Layer 6 of a small transformer language model trained on English Wikipedia (12 layers, counted from 0, width 128). Numbers have three digits each and are written without spaces.
A neuron adds its activation times its output weights to the MLP's output. To switch it off is to set its activation to zero at one token and run the rest of the model.
A neuron's activation on a vector x is GELU(weights . x), where the dot is the dot product.

Input weights of the MLP neurons that the questions are about. A number n stands for (n - 500) times 0.0015.
n65: 323487560574461516514442563335477474419627613497561467461497570582591546684587627302483711530297315608487549493433528477363327416363378605593480403431397507451658806226338645599707463288473532440333546574631413439535413368632687500633442487422523435400629604567517621285439480500367624497705451500523473387649468523632510552331673535554450510627350444588290341415575632581552278692510
n77: 372321507482598785702604518452397449527573692385612323355710611407575544286271400348497521374476303525438544378430489514555427426598592422370611514511367546689443396745717592645535557302567423720394507465399440800480520389503358572409418585473430416478528575605478643355525562521483556642446497379402383375558325497370548410514482744640549483546273714574620382354633482541664298632532
n115: 511642497503564433408533366390532445517523528363594503379509497445537391614454416564616665638488403476561687556515371479440328315664361464470480562379670428546494503644254571512573548509347441605497448389503447509357608546425305537404506534471550312551579614450621540409577592523465397428487380494588610536254661555384535433337485637483354407471632529527681628429258512639546517369440
n171: 345437544559600542355383576547464514390581523504695376486439402692629296620523584308736460382401577604536355335537423489471606474452440519496794537675540459527500519423529470391658686449434350760615565533477735451521709562587553547500440690471456554644402486633625572656522269601467269448262711294342336406451482467387583356500597430706449460640661188247511315578379604277377616515648
n202: 359442446398356584343536516343523212366342512650676492236420347351417560591508544511619565612531387633591383438473537380549569547426630316631745570764434172504425556558550367542392535301678382655485720287552519685470522676782584424492739711462380446616339564741468613564488553348473535394394685286341472246584563290389694628412259592533523290566553596590430508425677332586460548596464
n243: 611415606576455545529410611447713509536644361565552491494368686790500564468484416401481420315522588668438533531166569450313637547353483560632279513458563583477474587484553408584472685407475375441497528396548578500461461457633614555384599528360434395620463402544581576354513586552547610604537326602626545397347470457513667506461662428363569277676353367525579354545369405446421446559684
n265: 582511585722523470324485330637315406524525515416479412493559286476393258569349632451454538667443414547507504542429608504663352493347503424332468298618316583179627467663664579633294507595454652589406444763351638616537435896563518479341482386265504582555447548496566680471662698385687429480578486524660507420610469437534493595420627415733454423429596710457640577478503608534389425444361
n270: 673558608514365522586437649373590387533469457359562389588530493396576351666327694302450710609361534665590627571732486544550534500510596469559460493665517455359542441615584455587527441406599597554321413497490548497662461520564384657753510566576687321472291391507255384366541460480503398677395351517524514281472595540373410419186561315448391346558330477662541621428454349756628536476517
n303: 232556535535500520461643565235545517547458489313638597513459642630555388390685520593479246430431384701551584444556471448619607399507398422618455497395493518522557493636613507280559489355622626396483247465410462585410652641582543459531581361270573477651410378325557646782404370438406552596627568552437546411417658459767644601235573313536375521608577472302193400422459680497485346441471
n309: 480574292632737577293395214617444640362643310593611488272705476504732428596619492435459371316626430190564709231591461225372488640447589459593382533521630734470542462447524620460660375492496519467856231471353488333301365512585521528586683707655439443454435655327635472398334319464492525574679289322631267450360630637483496475462500488535729464693727658641537532446393537271765563382622
n324: 661477470419441381539582596606538608386622419618323477574609371556459459613230536409689564420424350500553552344500580416597318535469643357488750267421351289452500319492466604504508453682611478382657402504516408457551485640775524609759593496637458635614591530723311444532558643357481381601535381587699589676575750395626331389700480533475038372393328383496403629527325775526652298307563
n372: 389642552511517415361626415614683427389407543256774507478504437672882587272515315389566592500478343564493558251519582388416607392440544545607548310361571557469706454571581338518358447467451521530267665466538515637333295482438488441493572260583493538554330333403435576512492632368374466500360576507459652534292475298710522500588539756507541662321574467813824618470312447421391629611512
n374: 420394308361608723702247466439539493538659634651493403392792572554851521275432669375489411344439544537411674720569352286450713540533563445440450514504594618319552302478561779647587415532529559641660415478496471385469500532486673383330368617327359581672532426551526426297581557472395504665407563525456541418451678518504332391575500545669464407500341210566555360493415258500489563471474
n410: 544436472554687500569478411331461434421379492631531390442441511454476577464567548419486381668628618623658474489751358347566613550365513565548384486655276286637522738489356608335486157556411534393713360575302300602677428444616615623482439649514504285577666406325511517673551434258596696466594417581421417620496644377557570423702515452300336482632615553724493528352337633438530373535658
n424: 222651639576319440557523441507585445511324421519478410659566619618640401412504554489485548489339644755367755440390314376305608425470695744833634410547309281332674148534567667496523469519470382718522363647535590485457642463215492607429542680387496448609463511360620478632405559445380677472404537296553416396422721363492541496651639608529327441590677433306409578290610523384598496470477
n478: 538421308305404388536379549531671589443461429406588426447689363558465346384467530399531624441688674325353463316452492287542559113272561612443434378577590600488464638378512695259854576469393545382589446579803496540545767714574259368155392439477602635837523458551553707639280338477277528548442508663338520311455432457613415528472376504504358687472747539488643484616473492641545519617394

Output weights of the MLP neurons that the questions are about. A number n stands for (n - 500) times 0.0014.
n65: 431661428437836626515817249540593605407444519514538572594261341550697329614259620371655392621826686456518420416565347780323543482405483590297380449220602588622511571625789397294393434391508569421422568426606515429334418625654294532441706446545378515591636459353543508434574622289443470541403377480581403554181643409436358530486496596520575293375447579561646758601547563450646431450459
n77: 752396382684398333333301462473410284652520476492587651621329516448433344411675550632643511438407640609396405559493665479785804415444369443306492516682508629558401493504234554421713662607520588357504597193557377415645806658504390492449464588508582442590541382727277311776473500628700504472297624806574276455454425263671487619504424384551165403527500456637488400383439590386569584520259
n115: 576396625490838540258554558443233560573654521441290607434462373523526652573359456438430308422595537544723755494515291432451312638545394520651511581568467500689692554586484601496594400476476597473493307553447452352385364350258525368544455615574719490587839616571475522597587393355288565681518573533540267445423601550352436411380665451635356437417374521497446558462540551648573455500534
n171: 623531654225485410681580488470266429557618316269619412281404611716325312675695212482392551262419421702608412589479539636571591550666479588500459468532218539600397518286577556416627426481500523251537549204496550623613288526496500402622287554504421553539343439550437598413440758545640398732304581666560354485597442588457605737605598612451584524597261561690458641415585605426549283488368
n202: 521504563448633424459371582560427758596680345602541594629364660427356694396396413481260391496282452504527697447637612290438347446293739453443435500665361550402561485340418590646588604459426264697518439200670586460621537412414475141590330471311496307723340626478429770451456412753603675520356674643460411729389581216596274516752369554596668549401544340712727397614825395341443479313617
n243: 466561487570405500453599425388490572507587438368520456323615591418486444438418724561628711482425381754345405522397401570357507427670533265460667434607353469461446582551841712684346588604507473682591322420526487458493487471302334370728466681619556546611545597544576536463424359517440543423647761504365344618337497585424352365417626500565487525337464295490397557469591477452683674415292
n265: 514461527541649602615304329396401433393517489420552538583642607441500428460361559648591533440496486338685601529581489529500410354420648345617657332597356535504341571555594359376331372438712353583605298557660448624673555476366305666598580324548564469864557658571408371282456605520477634641666656573382639408470353464429424538484681631589507494222429714454473660462376276507439315574344
n270: 612404697613217391480380442600613580361465297815508690545484389418748570562473722523299613211395473454723472482749472496526480444420365629346525443745642504241555537362486806625639281358571388575491588565431357404464539531598435492572656480465675589535659437517334319393246361453633669319694505726662573523496395641422552492635622743500293316446457528308527550529275298322529384392411
n303: 442664638436374649464372378728521730562626770659493204472543608585623599630539389514704380750431528373497410179477602632598321544551524517518241437598566631496640537363555372428454433543363650543480317574343504455577536409428519350405609606436291468820645350481489355676665489670342550518412392260465493716409466439341250554377404626600500582427543446577514462467347475522410566555546
n309: 519406017632506318393301520748527598451730154611671398575686500461633659158613358452373456255613423373587570363612716447173620444430490690606613476665643470457542422523266723685793361730570416222575069510715426284307431469555438604517762430614414309236338583610273534746477405378664615505594309559387590605361430461530627689439544622742601656630779297336377320688563445656594364617423
n324: 192330442517483395522599573730826627876423553541285315459513560379537398533593682451592549512395648525431534404264474446603384560448571541564605429613554316339852372522308221491466446633306374401575796291633802388338666341538526665315626478327386618544345291519386559467601525614532406902440505386719540757604537414468481749581752797317181422492435298443428455607488504350449426360584
n372: 496770641743339485578157435470473621496631496578473685592403492500639511568579471328274387726566523557660690496285504649361192576519568434327447365475478468412365637477327399545477489427426367531333471384537535745378580583546437492662555559674421250490504477358670385391462387549464603550442543704474762313358150512402623300617817438455665472683496481692378752532478576397639445355508
n374: 524583321512910611480284249451442392579387380657644527489293543610338677621618908452485792436641596546471402529679619752547310639547376504477847440398572431330687496496463500484348398539414433473407496411587328399631515363500340538578591488485661672352716515243304496369382622374547546593612354591408404574432360615635358578714413319783504404345714442464438504594376370560435291532301
n410: 429474447518565489511500332395515630492371451756463622408429470347417485421602445451688521422382536496413348431423575778653285590590435518629716435535493410423744580600670349340601576452552672574677363626378396361489573504563481504520459462362395336453770610664553484492467081442528188633559338316496431363644528527306533441542709602441398348672141382421427648705521496621688594598653
n424: 496591575593638319405487448652238436351492332343484406535426627261513569592636474465444329575356379500635426565721355342183805746363486449712374504381429424474414343570563444819308476214422604557251413479464742419604622480496348570410488517637452810526348508611471570469604544500462801427443315561560576294476682599650441688426483597872613649126641418666646556371504601424632546421307
n478: 587717532394845419550448487697390477482500707310508678638752207558671455472205334621427567605281630645477148687478471405567466662400468394578517423442448358277475431533631500110351652352566529422424491398755694592441292504205585637240467609455540553913424496496475623428713649642357512607403397422516496398432426348365741537293694629328508519616349488487541721466376703487686408429585

Each question names a token from some text and the token that comes next. It shows the vector x that enters the MLP there. A number n stands for (n - 500) times 0.011.

Then comes g, the gradient of the next token's log-probability with respect to the MLP's output, scaled to length 1. A neuron's effect is roughly proportional to its activation times (output weights . g). A number n stands for (n - 500) times 0.00082.

"e", then "orge"
x: 736471593484544629560564449535503561614572355591582579444592614522561271510470492550537465357557516584383616474495428577398485668480190441576438609494576521484520521472338495348489697456510708477507639470665439423521305623273416396605463534633374574435681416419524301472473501496379451277520460674707523553323565394202591467532485513523427562442511587370364450516567552468587554455563
g: 364542489361587536640602567488576430513384597412284480575535563273379522576630443477583522447479518498593625516469333568419427485300540621536788471385452455626415644640596389501636397473492649466494442510420455511320366517325626520543489538500591244575496463559718506615237639612552533327721552290593415679406568534405588436321623294476450529463463601495585412627500442636427287443719
Which neuron, switched off, lowers the next token's probability most? n115

"-", then "O"
x: 725412401610272420551530562443289441485444386404446584513626526417671521544455546459432538440427693486533372506539428691651455508605266446539548558649381375514499517469387426295426408458555649360437465458543466461513562548426471566516695527472416587419586811597482412613495422569497651499338668508534474555364608537351494317624483474752501517436470504447457480489634325598605631516451
g: 522378432629615526478592429442555658448655497361370497566461643481548224519498428519660540575412510577523432496484356560435447444483731417463636457545539422594515444484376542605421684509462666326597504394753563354593550466377584558318449319679352611310418399497480653713627414470500391646609580366673226430465384485495666311588353768575308612411495365504562516544512468562401465446569
Which neuron, switched off, raises the next token's probability most? n270

" K", then "raft"
x: 593219428312514589562391500577352537485536571400600493482480573627608510446442518611400517385518477579391504598455363738479462541571155354442522512440541499612594514510186576363405449470615611359458610496474604484462404579401412629599680537377487616312568506516541514548503573561325440484543563763541482522484539538343506390745581647572498505401450578448475598577547330613511519431559
g: 561370306555541474696487339694590536390631599424502662539573573480377488604348593521526509422587522555380302675406704565502462441383602578480370428549393580508587479597667519439548425412378420423465458669168418456627370623413378264358344577481522491370560487579379355511368489447567572686564529587644673495474467622479472297501767648469409538464513374404505676530569676467366446708443
Which neuron, switched off, lowers the next token's probability most? n374

"ik", then "e,"
x: 703386511406381536447433582481388534492571333432631619502477471476661355516587595622430406430470461466519475526530467799407602537420162427648533657639458418574642472486184664350399463559620566345422743541614479456508400533336569690539329519467393557492730399460477477447535465520440459501474494643543598582566437451485592469583505540527282580373518535503455594420548369552402673511491
g: 380492503539413465664711467606559519581647424526627672510555404416424288556570429572641462455601412418370428482710567575312561369477413381666634553425570535421484489615703340302463451445531401441505459474586509591520642404629332555357570561372613684481483646625505561351567403275694620523429423388456232418682336220406451438374671573416395590554535627440392593423643482481481575529626
Which neuron, switched off, lowers the next token's probability most? n410

" As", then " of"
x: 545386549510376524539453362514388454523526414459451675522459534623816555427383552414532347422644444616517522564469459723527438696529274645559467504564480551425629538470583626315412611292677598368442568471497491380438339476397397588484494543492540673327558403409699479541559521485318585366578730583365550514577578580472412333622488401579597563487515533477387493520587407411515506365545
g: 396378399530500527520409467497433486398605547450417304672452452456535558472586518961523455600248532341511557546326334556424555557589553533824359478465428489527640487535568577409453534492570487497342475577554533610526433574576380442575293673579440342428300304594588397522651514665328651449530260506351471406618603599642511522437587389474594552344418532513530341581460405595625567653581
Which neuron, switched off, raises the next token's probability most? n374

" lab", then "el."
x: 535305484602525558475582470550347520562555467628690568405409452506582420401499501703421439378468562467473551384475586593530449633644067515432684581547369420516554614526317527333316466400666420531370688586530491518497283538485383575521465543537347546445615649526530491501631483542401667472590539645443462498438574457305357469620541466642580443504613442465417452600751449425315522550528
g: 486526335484430729522546499511515575628441326366622580509453297483560517482520546526622473674561352483367325277592455453586569591625546456356439462583484593531608654649503440615637485510546182544458500222460300629363564457402362527496361709263608466541466504715658627300525456450618309628558522450630483540704575551589376471403600535576432652400369445527416498354605509496359422557605
Which two neurons, each switched off alone, lower its probability most, in order? n202, n171

"or,", then " black"
x: 656344499601261493533393461602414529613520427426475557502428597505515615509391550458465425396533546376489494406531485658465434583616249568513513490578391458527600651532663576398392507492584670318370505527523586533504255471444430523468616325457449595259573493551678356593491513471390533326585837494484493632515525372334422452528612395685587598537482509497409503562565424549547660414545
g: 546501479678381538523553295575433480454478385478596500433510616339253459320602596525357474462669544481515501568585405698322571359581374573495394514516490537441133478524466269368590493618538525614752512395529689457637525560609437607522606373553603627764409475480472577304515395602506436344723671578525504527476365671512455541532506520374372436710520414484475489557522511637548384342278
Which neuron, switched off, lowers the next token's probability most? n265

"d", then "a,"
x: 626226415389286522592557480619405512537506518443600667467659612500396491382521435569570609554528536623576447698230500649405459717402234463472508474494319520402588508511319463274533532395549630228433531514438429533445489491607404416416529394577568623402611557403544566635571580428320470489569579637520523538435437421482482501662505494546625568458514588460642559556730361613462555430485
g: 288520529243534323279658545569488393410305482484690757569502488373402422619489642588438612501613324640381270508740581540544524391587389560495361345393515525562570470585575455424427693583509462451574582446510450481543450329482516398349645429309421624724357448614585582604611578530451655538729396407489546575546385412433483396425416540389573563605657541374499449447577585640452648320549
Which neuron, switched off, raises the next token's probability most? n265

"ations", then " between"
x: 538415438589355599557413559535601472622489547450336542495374559496545463475500422619352474470527551453588509506533617728496514685600084467640654483545422416399610605540715506338306457406669444300454584619530530452554428418502429515489528422559312673186587520552598554602538492572473572464459599760378499501382447445389494403492563443615550566540545489385312474506660511413549505475561
g: 537411549473532603653487553505521468448565497483681450452387629344536412701671489456383552564547704524571540585472519400355475433524384555620491453706472511242217378609530410541552356519390489494386497405625567466391407256606623478599277414609505771498594534509419570461630407706571335507470487498359444465458424658427849399667587582598519562297613628497483417302477367526499466331463
Which neuron, switched off, raises the next token's probability most? n303

" the", then " 17th"
x: 631290492531201515594518485534396575498423503473615549467401615608521623493374586495472419361636564468509530483501462555437482631501303585457541607602528428483579495587550671217474493421609668340364619454526475535553340532345405617497481373539410574268587516564614619606495491472467565528591744557437501587484509491323323429613672346560456500618514443397364473491571373580497529411618
g: 632556490329513593536443404425537494436456525510506637612554385639549526562516561547520433414633433592554493386465412373586310333455697458478170395483536560703256540496517368596757700650531642579539363377410456387582449400368449612345553547453303601607547466613563522423457563638622560443580547310580499402395425335370487415401525468651682494591582745417262376427493368614524536618687
Which neuron, switched off, lowers the next token's probability most? n303

" mother", then "."
x: 503264481625388615564368442460607646571415366456559568471346506556583559572411584569485448544389464500450457495490380759375479629455177470560606581585452464507675586361686639323501426410672502374362555695558460600629286663406370573433525456555540561390623564483563418422510492381544623421470452600457396431475605387422471529605512721475550517377523499538346576429696424420496581461655
g: 451650581594574623290564471622353480614364509607428413345616545621360405777384493660485542518580649449530527300723480578406427521486443517514454627250448338406360564406614587487435342437552442404280569516519467504473434474281666564444687680501425572548535393626385295614488561637544368615477299507375389675426528555558515385599529361549643396399436623577503461467450683637440707405553
Which neuron, switched off, raises the next token's probability most? n410

"n", then " B"
x: 556507578348353334528530428644379453612524380341686634592479562356522627566486576403669498485335585411403442522454473687556647660473081441512540501471462469608479501490280442408429543629540636359504624488641402431450477539409416348542429488574351656501608512447527500550474486548445391442533506549645501624251617406508574463587432472539530597340451411496627572576732370625548594496589
g: 529509508709359451559330460661484581506531627377262653447409421242508359481459293322547430556441410408517516341564452483601428634562692603467479623441440420559688665442523606620510402602387617475332496438594365646572526553592619453483433544816416548371693551483564374405519495357623514589504880550631597489419472301425467577572574532430465362598485498523494364438551559347476302542420
Which neuron, switched off, lowers the next token's probability most? n372

"ica", then " (196"
x: 580284590413174656517470506549542594513450395413502654599408600461433459536480406604641598360422501467511441573486621727541568611414226485587676606552510517556542402419324591548467512587484518227552600538591484636525414548366370384475461413541447718357691526465554305652463529443470419427536543543533602657479590404295507312472503496669565614446359461325363461515601504694494604374541
g: 518465522474395538626528680747427477716498476433641472356391362471527406601503424607284439597389472490368622555492379528528333423409565845593498440595288395580304470384482265539610513329392503428591584547588462474437425455582556406493696470573541551481618393404489391371602447518623206496468371676432532546493654620551453403645527648522648552489588536545560628599368368675386667476296
Which neuron, switched off, lowers the next token's probability most? n324

"ass", then "im"
x: 811420461676350512482633495470458369587413335342528712484535511412604453487647498588634360476398478410478463657526554603573425553380196525646501499531392541498502558426367580325424397451648599389352679511501519367642457652392511497522361609491455662427528445551523379599401393665397431451567454594543620601492665333529526459638527573582403488501575494360515354703593375554416574349556
g: 499538483258662386522303507447555487413478559547637646277522567513638428642412844349463368469406487723480695658402593394605241449370425651588544509298579565606379536536356577482445581462454456399604514611526513479391402375397489615526639683554599354487389572342560595496423361549548643591584494328440466391595533627681534467385436530476491411440672381500691349627355484507558560469358
Which neuron, switched off, raises the next token's probability most? n303

"s,", then " she"
x: 644395485569293503559505446602383624574429465493442503535349634611600638517367530479400385372577569485483473425508536524430476593532177540541536573513503420486633563588599596315394483448645634441341586570544537553538234568370426578490523347507432571247522484550684493584512489495388524474493797561484484606507543404351310443577609412579548564537533460380423498572526416558514580407582
g: 394326452520466411451530381655336506397331473378739701303481380559652447254267515388398392673538383459412544711530563618320284465623564590316606399398482423447599581528444359555578554569536532445483633571587449482334565451597594549547583508528476457436585528432499475551601376436551745511658511405663643439335510514611634412597759529475511541339330419635502621628530664341492459485585
Which neuron, switched off, lowers the next token's probability most? n372

"c", then "est"
x: 651322400539396563673481503580388671538428446458660639507435572443616552400440623526492515377467720593446587524424471581489613594497219477496442527572310442470514414503585434194562449423609485360471435522504549404685403646340464489483580553476364904585526518476481400612612431523242603417392597541600449503419607450379493481575525572535406516378557557354419578604709478665426527410419
g: 392461428503550444632513583456481345550586494570577477372637514330513338505712590469596269298421400435529530512587451479589600635564662502567454436420489425508553250596737605377568424499729584483380459377686521530531706514445448453299430506425504259354462409641538574554478425450467614358420472560456321658443405438703516631558646496589258356473376724586478610542699549338423526465705
Which neuron, switched off, lowers the next token's probability most? n424

" \"O", then "b"
x: 605315489512420559457502315421401486464551351588502450575389520595616669490306621461328478491493542323549600582488475724488421571633267551532492525581528371543571609577215524357587556399695498398278599407589483562410311601516449686604496400617406453393659530602622543496539373473318485410464583709449514549390664539318548526492459429640546605533415639490452581418650485423542580437595
g: 488593656541391655566441441574286565497420382470467532525293562623721402442672594450501445428459369528508438411523554477539578418430457429599359616569636620470562648558613516518548350523414484526402371385597549678594600469546291460590431632415704667452464597612649675474539610551505543348542466454457441481377199660565447526384302586432406219582459634579333150432498360414632637559521
Which neuron, switched off, raises the next token's probability most? n65

"ri", then "y"
x: 640327431481429556590574547491479386490398377277610569417632449425642503597471539476528490512482557473495377603468437685651656518363290542524596449507504541584554612304331628443396340472623436322636505458667511441608421769362433453493347510589452756399734613365578377466497447435371565433567477520538580598487615405230421557634472666515496589395425496482497558563593459560498559271488
g: 588417430500501684478499409341492346401510486488725433539341448443352447427453554445598480792450625598554554405380541286416647483534395689507487621322291528310400762536449617454628314408410581533395413566479651210563585540625399599604623537696523431517542548462521603457275526562391500332424307495489624358462353654552556646505504442637470608599519506469703532495510499415411532648641
Which neuron, switched off, raises the next token's probability most? n324

"o", then "\","
x: 609406542530222513554504477637532486570627407388537640504548727547437490469509528447618557483354567422334524503494468709579605670563207394619516443402384408522599433398350541410498606588487604315452586492585588446539401702545406420446465507546438684382630558552528244562642546336436532308567571543626526642396499547327578484535365435544376567375344509314680451502652588419544543453519
g: 434636343657484588470474666554516520412352454506477522421456321483298440512570408690576543645463339662474546423645572531353642444406395470636617705598637734747569372483494592565511446447446558670524692510569442696430407581646694456528589441460491432418444600400497569553428543363478404719305195231492398614429444392434403506616498575448529663493506388280454534423528375525449389383476
Which neuron, switched off, lowers the next token's probability most? n324

" young", then " ag"
x: 499318441555227620607491420523429507562388571466671599473369434464554567648439531487433382372472465532532483550474435706329433561497222496557559528625352494615660615513737571243521371445726579468373646422644503542544365458394349564391542383532518540368576546492514528424632511493489561430573699518461432445388606564478443563611583601569366443504550491469384579605656352445509533475542
g: 595593496303492570589597585250725582655474730594565572393647486595692384426385543364626410523501560390463473387469334293534413515478701521541433606456515597521494621511588431537371435515476412458611663381553466701521626538625439562328530464489358510478502349574301518559447374580505542612722584585492359776459514484600526430472401305660302503493494460426484404521593562332464395268231
Which neuron, switched off, lowers the next token's probability most? n65

"bra", then "h"
x: 708323494573245581511486553436377463490569369371619565415554462548673523564535485549471576559406557528607397400452444913604483571506289532518476527381517512556620516342299502283468350378576474392567603464683498391505395699432365508582459513610546722360739497485571500429456343465333515596576524484575455460456619410486502476527301556511535703450513451336522447482654555540469742457507
g: 460377504441596718380554554493280657473685379537514513622501483453372408399458496400401397599426450434780497528350405709582546408469539534487768436519638404485582397414641472448536409530468571391444348379480397482434486464489727597673236745511526683365769467384595540542688527326463560472276416569420561479242528525541437428622568638521496514323502549624450550515440605653454395543458
Which neuron, switched off, lowers the next token's probability most? n65

" educ", then "ational"
x: 624273452613448501549483452621405473684389508469527674452411409563501557648366516573335516352496452517538495569496522656390537574394168635643774500624461532400552505679528534377403432552728350362422524646540490644638458391349421510469474442475467600299535496542563332500582524498449650423605390649496412483557605552469383671496545512639514498501572447334442459326654435517525382512432
g: 519666613355584377685419375470250519428712483468416564607515638555360618465419551429385471412578658302501620489412607695579361340444656501556409562699543544478472444439400505236501501577598548559567552633368461526612645604390697599570262510535565429434432626485465296518345302538499502459682498412493679456542501583437691605483464428594632365541331468373532486458518632420519302564242
Which neuron, switched off, lowers the next token's probability most? n265

" she", then " se"
x: 516085430537395604467489359584333624479459378564515661401413462509504590466512581437512413389675578440432466574569478584621439609540271679584598630588493467490664573512410642274449492441623519155508467604637496509532287656334487674526565407467584483351609484429611460471480416408467495492631482649511423619550584311378379440565471460574649486508554500449394536552547477495518679393542
g: 159507363503599567420429582494468514423466562655483606509422594585572393661472489361480573431547374492486370357576612506612503304581495272414501619393477484373522402546562406474464569703517532444598568378411490340644694513612476589553501670656434552499422359528621346575575370390627542673548673573391512264638538538259669470582316276494448313568542533453542349499656539696310548578647
Which neuron, switched off, lowers the next token's probability most? n410

" Hen", then "ri"
x: 623352417479369457527426532425350528574436402527647693430507557640565612515442577451439438394520421525572383475439391672570384664588218479379462641555467452610584572370345558290400459332681520639444605521685445607463355564471401681602421527451521623316431546528462584556557589466414539499505551580513453570333618448246639573565526462711675519491530425332474556523756405517427484401621
g: 579579334316636411557424424336598518470706361625688617539429582519423423720390475497599424489664507640563565615337576507421438574400535653396470430469554374599509495414587486317474423525478433557475420700522464452518467447415620701471666585636716324348431676447386467473543368567427658463810425406518355482475408502374478343253573427337414574360337461656529634508548499762443532561496
Which neuron, switched off, raises the next token's probability most? n202

" 1945", then "–4"
x: 602331581615441464592574550582445591546395542428392739343481469573569599535375460450439395416576563562625445510512494610419564629474309558418637555523441461606671595596609409286466400429786618448425733421440433634542407415442410579454565458474330626275558463472621375603475415469508457462573560617414527546314430379458326386565595497786602625372587447487350446562635310507481573421466
g: 427511616434519330618367665456491357373580417490596497459522725466512508550447465438414538540422541558611404545516528536286538538691637471447364491692514523394451387458584479283614398605543475672687576533360432630573612321613497666425327560360401421447607375638480357539484522343445430680523190547396600564327609737502636653666422419560590505520453508573300434325347708674450443438513
Which neuron, switched off, lowers the next token's probability most? n372

" who", then " g"
x: 538339370608280449483439461490385604566468393557514481480475543643577629527332541507422385348614478422510437552529469581529523532472216549647570665591492543493661466509678544296451469407659370311562487563612416488448238640338464564523484398656577530350552555396613417454568389414325670472671610544615495533541651485356507464661517477633666466491515511326391529531601437466607503391534
g: 549501263445509540398546594288614569433520531370635503354473582703526380467524681416442376634464674459711418423380475500415520584526455359510513457388657536504491393337450357444699404600433441603740418431485322442587704440641439611732402376615672534421539618495456620485495403400538543460351427746464345744437427615601394467447292591568351597634562446437320602644476454612432590459458
Which neuron, switched off, lowers the next token's probability most? n309

"p.", then " 31"
x: 740429482466269440603392643471474360497583371404429632623424552557555397426513514681468395562287384406637457588457495700585555483530386567437571523629474566576572608434408451387408573504592588438452580437478449409587358704315504613324512529505455742431639607438705505522479435607470541498525550592678567537550775403359393453516245443540489459420581542449395430596668343624450548318347
g: 628453425391675564447532313323675440428547580503502466475585346405411501580530686516639495475639488452552553519561551648603560528566506539550331500652496477413566372462388321529323524468379395564446535432342465464664265409598545659432555406465503462745524396501400358734514494303800622626796720301444426415446491417537471623561557298601379531225561571427550562584459489587407478450463
Which neuron, switched off, lowers the next token's probability most? n265

" like", then " to"
x: 575465376509279593516582439617346576552448462498447528510462498580642605524546613301321433468523550437494575586478459817538552651546214507552464541526399382562547559491672567318328539338637535329475438423599514457515395535420452562485455529595655771334566567411652294526553417511532515531453814452437547498484596522376412339517455497675520586493443399483320542444496418563537553449538
g: 651281460700406473512444588581456393586747410547295625543554384605563562555453504701413450482368681559752468753522354504406553505511412414362503327685515385468649526481469464490558569586494428503658398337590461520592514470409394489362516506600604375408466397599579664612247474588423354415485238351455289337490501509425418456514568496468529497562504439453545698476402571494643804581641
Which neuron, switched off, raises the next token's probability most? n374

" to", then " death"
x: 587324506500251499475608401549456493582448474568480556496428482561466579541472504382406346536686548530462505501505501672482435629494184562572582653600553308465610540622574593245415459408576574382589563543590466482524248484420376593482523515527460498408643477463545550561532394442551603518522846596486476540393540587409360428587499385601467496532567545385364457487661328630451453463556
g: 407421611624568447479557503608358387557272439738388555489542358556349486495403546551513615436457482523606500649352648437383347430442627470440365536478381299727457710198566524407587480556488469534686554490428453649532481399426531588421433615537326368518598621751354596436623560554571626565558319423643533619403360699563506416336453316515382388400500560693357542558476677557702447499496
Which neuron, switched off, lowers the next token's probability most? n410

"stra", then "cted"
x: 636399484587433400512444484570364575555495433497556608328552390365528646494585409384441568383366583405617437438423457625513544706548208469568504506370570396542450410591529507272408423486560561505501624400648502411415454540428444540503403403684567742350792550567566317634511476435381743600535479552427313617380647547300491537634441538727446542501527520340386528618627474514566543568479
g: 497489473699442555558562725680609661293396520583517481455363464317510521714605674463633359550491428378539432426603497385598466599517568612437483617364507591509604443582525615398541515504347588425515358474416400316628559586710489596362425482464549334509536648534432506355342583634531761574649422443332274259743424422374575451498479550416494487380364467702479544309350649463488466578359
Which neuron, switched off, raises the next token's probability most? n309

" L", then "ik"
x: 671303364459602659565493453494385557568446485357589477392505649585610425352478704584446580278570605571666387599470576619503426581491219397483544529640475404509570542603229652348360590416702472491433690473570544420448429533422387519491454351496422653297597494438614555501377558466361505440440650759599458554361642524350440538593535482650444487471482499427490447581536397559540503462521
g: 525413383584393425342385410603380274652393542474740624410526535581695222593507592357532516458535478390210518346517721555535658635516409626427443410468499367451525608438468497527529550469684597509620520634633602442483524372517309563443567564432539463676433603446442522486500406588530678712614498583557365554566619402434626568464472494611731410492477482556592271320298417335282419522541
Which neuron, switched off, lowers the next token's probability most? n374

"ence", then " at"
x: 574383466706256613513505531520466437683501431395504675602466580487562388470496344566347585638470533492693464558486466651563400682572227551757650521508359462554572570523547451438325388407472581164408508517456404512581472490386342576428639415481419679368448529473580388547538678491415498475364535644372521553409512457460539343479739541638589460504531547434387418479790549349559511433571
g: 392648680624606478521454497557508292536363578623358441531423395606398618391622378602265496694588505474514526404432620379565532592383489743445417333418673288527509586542559652438469580381404360483567584569561344495543640409449545495365620400431473526509421485531453728556650582471449527419533446315869484576350474498448492557417624422609509644492658429509358625344250511359424392697508
Which neuron, switched off, lowers the next token's probability most? n303

" Le", then "ón"
x: 641278434347392610479544480523255524665421459461571616309543556545597454459464592385548563373423527526657412558485513726556268675494390460519509554583442529573569446582187644373509625398595556452497674426620576534421449710368485568531438371526555629326519517525558403430536372485462561531384621679502433639379520543183500614616438564704487415438546550335359416489447544506560572422566
g: 642612568533513399414485697411490441459338565418569726496460498480563361624608432554624507281463582528510424488383682666534492516314425464536689618500487679635539446304485663326585486471507461442357656496269521291597360243508573409471514454546556324581277631269420571482626312445468371353573643473527611497394604717487558537533617623413557545499519643418430563503699576534352551357403
Which neuron, switched off, lowers the next token's probability most? n171

" Maur", then "ic"
x: 547332387529386453570485483457334313614443471377538696458481530571631661456467603486515500355509529648470435384452612674395514703533327461474518566593417583569498632516424603436489517473746456618447769382666379387340280650389387653572411468512473611348455563522540492455556436642345539276407603619450451555475554643296601599597529421566490526579515544398487548534638306332552566335546
g: 663633569593570599498430291420335592502341522409514288161573528574654592467442380420573475526280505512467610503381684705554547524490517570321415537291639460576571595595493396511574490540743573409423558487521604639362480463404297504490681373466490523508447487226592492576481550623460320601593465495579549634652438467536600584391495488689266499599395369486409426540514424475674614556259
Which neuron, switched off, lowers the next token's probability most? n171